Layer 5 of a small transformer language model trained on English Wikipedia (8 layers, counted from 0, width 128). Numbers have three digits each and are written without spaces.
A neuron's activation on a vector x is SiLU(gate . x) times (in . x), where the dot is the dot product.
The model reads these tokens: "on" " In" "v" "ad" "ers" "," " Kansas" " City" " Com" "ets" "," " T" "ac" "oma" " St" "ars" "," " Pit" "ts" "burgh" " St" "ing" "ers"

The vector x that enters this layer's MLP at each token. A number n stands for (n - 500) times 0.0074.
0 "on": 403559705557657653496597414478504456600493292521557608472546416512465339559526575622568507144485570532495514714530482477465460600487331535522530502403356498493646745503446621478374562479419523422541555495581431450496753569647575560448481604550509545542558520494599588559565547413585458440470641430325715523548650491555590485515518378586518526313500481483586478535449319503416485531480
1 " In": 298602491446528616382626621428216473408507387494630449488400425484367575534296376469486464251400507471316701277530416441537452411447568562593589511514382572458490709384393818606591469604498401526337479539649378333303631418458544435604422534552395434533496584636527477588519522453614620469482514543337710433504521498482426454395564327715439400339395284525630463685359583455386542506427
2 "v": 465595412478477708497499545502583332476613530789586476593577452539427627694334540526699474470649556581698498539601368543389548434559398618446682602450522678563613631543427590585651486531381726558751616320252405340488374750616669494464635257554283517528638334302695512666238521591327561611626616440291682527657461687555702721579448521736436329519535523511613532407176502455264599490594
3 "ad": 543648534395495586503411567474618322416643272370396374564606366463543516417555641748654625196576308521557534564652649433525429568582528483380636602573523548336619624328558403815611642483437503528536665537320437330461576791631616411631684299594519527416349373540307629652485675421517440414275434460363593451547457678537655885417559487506491643518275422642490665282465300599653485594399
4 "ers": 479530451597754394523488684470642346592517295636472655585620520445407419550578532664656446062663618495566558539639462592607640503531644503421519418698587385505654695531478417591604563624483501428309481458585437557410699719636503414532664394767566561550490482515583518586465761463447558562473476453404458510468536496533337514444431373794410345402411363385601582339458366462505358488454
5 ",": 402564604492503473489599520517593423634495509539615514586525391545510491560477578550577513233434541482568458623521466467489444552534467607562477564397349524417525743563525495561489495521480429495521634394565532437613604583523572587489493426441534492684601518452527545596536558443520524406408468457415454417447496510539460584422560344635509521345424427583624267718455463616474533526466
6 " Kansas": 434485534401744613579475544507405476496317446423514596455597481482489272470462456602637423250599659412632473573595501595507433324591391573607467395279532501575472694500295459642479530519396654614608560350540377507492620682418607628481313490561575341596438513400427590341638583642621355307493620325418446629625620502584413632348541490611494538661305684419393346403453263429373771451523
7 " City": 566483496383620455434482497562462569391419513474486528347516647332624313639523370545246489240787671457691721504559498526520365522630541596783396459362409446530410658326419664609346550580466691486527522420711403387507521458430644747372354333775613523670466381620395595475356587386588336397606464584429476602568555452592351455366471586727459378563353570344606344384561305587645648423583
8 " Com": 426506551257455420431441564511352433647438564657466643553454562176450309745664468424381496385445776430444447451573606620602394384453373604641678700400467644509356616806228811792534395453411619573393436167504450541538292440478461398620402426602451459493433446318481360436421480434672546491319575407276786620274545410427547424424525578557403656333394569490528628570242389325470530554623
9 "ets": 566484364552411534581292552563549463542468282667496464343452497472499343530723477460731441028681731495683580326639430650602594593396718441311432416654482522212660654504734611356652554479551443494363566447462337340485485645543489578541332509612658483477422452360432467210457662539402527431611406547422552535377686415611396490440463469741474389377273539381593428399593644423516481520505
10 ",": 441438498506512466397480544641544415560484520627506511491508429478438459512492537588468475275537543606627558475521608469626485605509522621559441376406386493490688716523541432573545408510443420509583518364611494396558640508477519448540487347465690527722558461457459512437335442519468487383461433440454424393480454493561489460457471410547338571393212461554502212609408559536539709490412
11 " T": 662397353458526507528474656424615550558500534514422444584626428340566572531515425516416476518488536559601547460598607594739608327534420628458826471352338425569434675443470426631522416549446489568562489328628259425552516564354457404496337538545410665496554567548547513402521604273487490411475587423214660533467431373488526482586556508652566508409154525460631532504539458588559795549476
12 "ac": 293527215246630575447491393386662568468737492497299462743540596572482441652514518471354706352589393620536577512419316574398650485453196489521529548397237611430497598759552437572643487582379616231372359305405528247470470459492548588503495637656511484500522257529538580240379560626657461382633539429165784548475632445483484371228402210672471497455266554493710619479408192334463598412625
13 "oma": 330439247323638536605567435524450553317401411669484481344701711535507338679535417474565577182708693497651661538383508541493321421460453383592456465336533653573705663682417556471500415602379583507573558363528422359288566620439596531515329620499578426614507449422280624520686458823485358331597511394409546608700622477575474504259529671652645631365315696501386362446497358460460741541598
14 " St": 796649533433663540423407541540546479573481439715467512706401567549528168472445654574454335448538589495635470403481425396534504588670534484694664606297108338593756652575416494482685423568417696391515400295550526440429405514360662419542317536739577562526269522579414463450516501517574491522569635411280656503194461535467271478348589584622498403251219546659469478378366708751474477443544
15 "ars": 489444348676591372508419655393580507664441328624455490464608426569503368495436427683630596126710687552577616515688536558686614401495671660403447356490597462390497688498488422604640297470648493335491467395432439419365694632574503395490559426661671405566447413404401354407351727595561513589480492447372468531451506582536494466367418493826302450432235608310498457348613513480396444545424
16 ",": 413427477462545420387451527637529393532519545652491472524541435470457379569525538628456443288508504572575554527628558407615400621452580582510457413377371520478734712504522388607443362578443390514578484438507495452525735502491555483558497409502671488745622505498447492387442526511511496390462414437403473375513463530556565496457428445493280580379199440569498235572440549543587670429421
17 " Pit": 489553369286668409479652630419494522592543434460370484427250411369572569673234495587268458249521423645628481534787510560600533429520330640399507457333189542221447673474457328537390416509477677370522420569498527201541518441304355505523345511691643518638485397662522525381562580526609494401472491445268647618275533317529522366354330478596475456449194577561568534581485548390499610446430
18 "ts": 386650194571413333532437660490520388545416336641496650427533322482409339329498400554457322131486707483632500593688494670550362600372564658500484426507396586497646641504514630509661414636419657335456698388419481325492510540546521292533244732773546217604468493415421344329577587551448508609750457437313545417479587593540408397358393670703453371308202538364784499493348663430351451293551
19 "burgh": 439518298511699483500591428465509551567437391500510679382465427404601328492388354669505438206738659496508638614713496538457303540538608688579422277312550502561690659498452566806497405431530595366652565311562383394346679425495647331524465529588607359727439516425434533394600576610462320343534517345462388612560604501593555473433424641594529461550155773381600381526482400541610643394360
20 " St": 719720500408640454476396619571406436491566432625414495690469551508424215471359625614299371496561623479564460408449481563459360650713495423737651468373208375649572656294482434434755274633439707419565477268521560504375343510394656456479313623770549528544463576665431422395523554602583443520655668374353625534337510566469301602473527524634654477203136633599667529433321626749493474313486
21 "ing": 482487357509450573441340532457621585504517404631571448562467399472628386401429619553136538091625752691466650623496370460519453423576649569502527386424568489498447696561452560687481412591598506532486514167376395278488810424528613354491435576510601505611440464496474445437400630568515542435473602526283481397566619397494571562376495459793604534618241515394449512430549495540504502342404
22 "ers": 480510275624577408546466617492521501560467415623481618450538414548533388471507530558624479074633743532523640548531495643647551521514739609450483383555471452465506716524458456548561459570490473417346541401534457488534814532518395378593480512769634489616482417503466474433475750670494439572445535498375454510435528442533475420447310516881351398444317541298495488477547510490414483429436

Each question shows the input weights of one neuron of the MLP. A number n stands for (n - 500) times 0.001.

n246 gate: 359449477500315355430509515457521343509619500604720696526660144536488364661494570643568435397464500393428452353458598426482761540458482482433452433500506530568322510629506335369677563479468705473527432450512485631527532500407488577370294470506477526512437506585527467635569737473406563277447461382563550631468595461362488347518590553547521526342455395578509474468491370444584557428512
n246 in: 519461492301495594527564594437528459550460494506557514530573330703275302458570560456671310514439478417532461454341328536588532481525494357486637600483500588566476464548486461445616503528558598596435363431363464375654492506397432638508389343520549380321594511456434348416584664316440506528590458505506495491481536458412517388458388588651467694511668503590617590497338610470370383514494
Its three highest activations, in order, are on tokens 8 " Com", 18 "ts", 9 "ets"

n61 gate: 452465381647446432365535566494422463742565588670570480602621641700551626352392423540561650595509486480570471494549442491402458553342568559608395427428523563388520493573509471431437564465494395570706583377738537654643331448628286592406339471462583534450465605454488604523302366618506555553545391626324446432506630439409529418459450549663532540659593477418432537452328503497562584401402
n61 in: 584463411594407348395391355377620486511474665724572531575453550623436480343480506604614440619577551674530635627417503483415694440408497448542377209406385548432508382488292474469636526379370377448480421475565607406649511437555480483376283469364545536433414506506483460540365464540582397592517535576413489471517625486390463445489641579607426371736647523509544573486478573418461443414466
On which token does it fire most, and how strongly? 3 "ad", at about 0.5

n10 gate: 379476650701453746471367455438584646458377469479576482615339424602300524405570391429566557625374590497456573567536404422449389627591503509432464497374436381646297337442500443431655590360482618396506705509423548377458447361485583551436559548448657438460512679476410542585388648476589455527538414539534563482470443515601470317530488692357428459605461355506386637473594672625594225600539
n10 in: 424613392440456303715572601525455378607390527542613524365369651413646607537310535476333512524640352458520617523404512566515590457325466455541458488715630361491547518603397389390411527570583462470527515441627627318377622416479412613445293473430368611454446410621539432506650538500535365430465600595636571549562438476462527600431488327524735477381693449279561468541343406414474647485443
Its two highest activations, in order, are on tokens 3 "ad", 16 ","

n109 gate: 399534545600528497358454494347526315588494616318425563497408397477581438556411492548295554438523574297364488395394480440545525481558588503508581347311558653384483498671427578489284537378695570378383622523517508509448567477604494406628637446421506483289425503568215514659606444472432534474396427542529511412673474339497557445408483617667506500369491405506383695483525529619478431509514
n109 in: 469418641562422654420386643483602534565341621486629531683569618497472581517472478567584584562551517542459330552568455407724437492360396540337483616627577405503625500646444599686643415566374305446494614660489388523565470528392347475388434660727464506517432511732511584280418394587556435551428529433506480442396497500522559597579477497480593442596580520546581330483632532461445432566489
Which token does this neuron like most? 20 " St"

n296 gate: 494567463365477637434317556482468544526587551465426658425675397506710587464684584413526526448459544700714535466423523400413297455583599533569319509529601620491399422544445633412401576601503335425437369520421454538343491311610555541363529579494662451386321666468535497278459436590628391461566288430634500617404503491500669450645717509541576425459533435437524506558526368453394447467526
n296 in: 486444647411462400435651550483216566561557503458446503574288386375568464361626330371433519616519420464489662599486355539544530519472378506364500449464433500412694407329322486406566464452456563381506434348470417386385432408579412533427429508268558467429525497618608464582592456517550534483481472638418552480461456713492682463576410597492594333536506422641503533440560384541329480553461
Which token does this neuron like most? 4 "ers"

n63 gate: 585455529539602549512458503448319373512564458544636453477486607583512435397599474544654533568405468658506581704434634375450561497650570386378308425616593529653814474518368482482577628410694558401733482550644579405560523360428629532575506329355395389357482539521488532623476596412386423566509482391455424652485524497274547440598482612553524465666671449319433386482543533515405473317402
n63 in: 458528401643518580497334567676634536482447413570473588524488539381611634463589479608625396512632418463467346323580506537549491579364566469557349515518460634391317503454630386650482417522433437295681349631506485577642539340528213615649455524419422728465534466312470594506402792539585454503593500685571394597649409555624457481279404555554512512567509429413478437434408693385503632448524
On which token does it fire most, and how strongly? 20 " St", at about 0.45

n33 gate: 509614609521346427567479392485449327443580604539500614544526386413370494764339515479572593473383434428713500651542629392718433419336638625650421380365515634595447508494690603506482539491348462650476452566527675554406661349564444536357515446555518541531605564631506530536491589539583449433329381560479247337461566455319336546548698593506467609461521527506506479435386347530620346545437
n33 in: 517423517457595660315451619415406542506372665624318364391464390639581506361414575506489404480466438472483486514506324293345447533483485463319474489540555410469400473486550546463554332537514416396433438379669542577749508514242441362494389622486531433398557445365308435511406447531421486434531393385584666413444375471649548572546543458407274500452414497581398508528511509441475703446520
Its three highest activations, in order, are on tokens 16 ",", 10 ",", 2 "v"

n1 gate: 330376482639479476521558404531358356452584488440541476488577368567491638426418464551292449509573551445526330529594690663542524593531355371550521382473335569332485477451431409636644564696536378380605533509614467446625491564537554578586583575592530598537448430464458512686384598572449382460399580647448485624710756473291392693552399569386395524699418388313311620393497611572538497524633
n1 in: 516573348592687654660522358581494679560555391509448494500577694513543544503570621565503535422313579693574347442576519313569543376430358750416589525468369503616438503695456576800585475484428659590432591585469581538471518506471628331567602560564484460562506404256667528468704428409756621487450561528522581578393428510434387532351644446616415484339430427506532416624667371397700436612557
On which token does it fire most, and how strongly? 3 "ad", at about 1.7

n115 gate: 497472575405542438515602466265659415530340441570530488533530399472617561200321232566396750582286606515515309515469448564315524482574713503383407461368426543533599416463343402521482436441412509590503551488548373644586464340444421579540664421285554458384549358588515467667555497351542558336443665597497442516639509435509530537561633515506409539543478420413371627554431643243551478460509
n115 in: 478475451641537619515576679532579675462526542437466353707463491560509547542398633481440632650519600702515661372484679513662393515653458589549468335374424666360525359351612563604553513618575590548657522403369562538370518453319528388490405469705519435448402554223631500484478438500460506420389708210481634442612428468559509595219424475537375695497373396417545441682497452478524576519560
On which token does it fire most, and how strongly? 4 "ers", at about 0.29

n163 gate: 551557489408644494240474517538411483509447553400601408568534271558494506503439585602377537500250297379545506447243730589543520643520418526289538584560430403591593396448438668494560506308440390585436531588432531411503483442598647540480475626693520661479566538580511506538474619583333566445534409614561651597526426379438432517468398546571503367557616615584474591548508582500637451503385
n163 in: 291399559563335491497389440515306583682579482277512586711477491611430627476340482606628467414551500353642431460425348628361462457433537573532449500572651399500427539446482626515402539421521497473305482399399541479497677263521615447588488663555500576567455476512349491681638497352494677706321497615554302482624565446444530412527569518615613559628458560364399518353381515524581563521619
Which token does this neuron like most? 1 " In"

n155 gate: 458494737497540576548431612618713137575362544557422463528610506342320309524465432548486529577345377589553390556465627598557483365608503471523497528537468583491650455535591477543429347404457426377485457420503514471488629543564449500337587543459534568583569532588497537573500644432486474649415523472611437462272365653651703430387488423560615517491491465555367466588405509705553520680471
n155 in: 309491285625559658442708378506231528534497376481683453393509600519705416513585549457375491429641662541582579530522503391609625419579471519485421363547380584649491538329324541537646657712522522506548395481441559453497363399450522528411598516478494196535487579460609366718531435587398393418503535503364463481568678506624640525374522400519488654406399343541638556601265605395622566535487
Which token does this neuron like most? 10 ","

n263 gate: 323375478724652550547564458586596471561556520643618494566359460423459328395432528522414656525372618481444545571410628346570453485630411623152380450478481682494670384370386336468608555578443487269585459379583538744558637378591424516510453541562478613276510390592526761416490494405456439575387513437718462605618532371623611513590539567459701547526613300533536573645522389364519381591455
n263 in: 445739299758626706458365333478662522528417434559397463656375452500342355510550454503447488633366314369358425488628705376438624366664481648667459606568415553444485492569264403413553360494494475487475543528589522531544467425459411506601369624658344274522615465626574531538509469410454363620421434654484435424515305481399426528519472506568454702506393453383519442460515452408439581296481
On which token does it fire most, and how strongly? 9 "ets", at about 0.48

n283 gate: 398462405450567345463633435473462562653560518606543624431345468530581682497646306619579430526544441441589292523420491633503391523518530503540551698568420526640503447569558530532652518440439419545692558275576445565559497340580727462494555729518596685343414411488418438625497558573378462369523578567557678545526515384480538595616655521532529613588729559647458442570313491623621616449471
n283 in: 472581610553358564573443425439462478559462366494530656439543552484583373423560528577622534612450540594500387415481578287509433491738487554592651619431333413547362451595645557531394575734454595471538630472578404350440327723617559578595552624710448353346412705574472438601708420649485604459380277450456683474720609560549491614447541475509537454541626604694673577528360360540616638563631
Which token does this neuron like most? 8 " Com"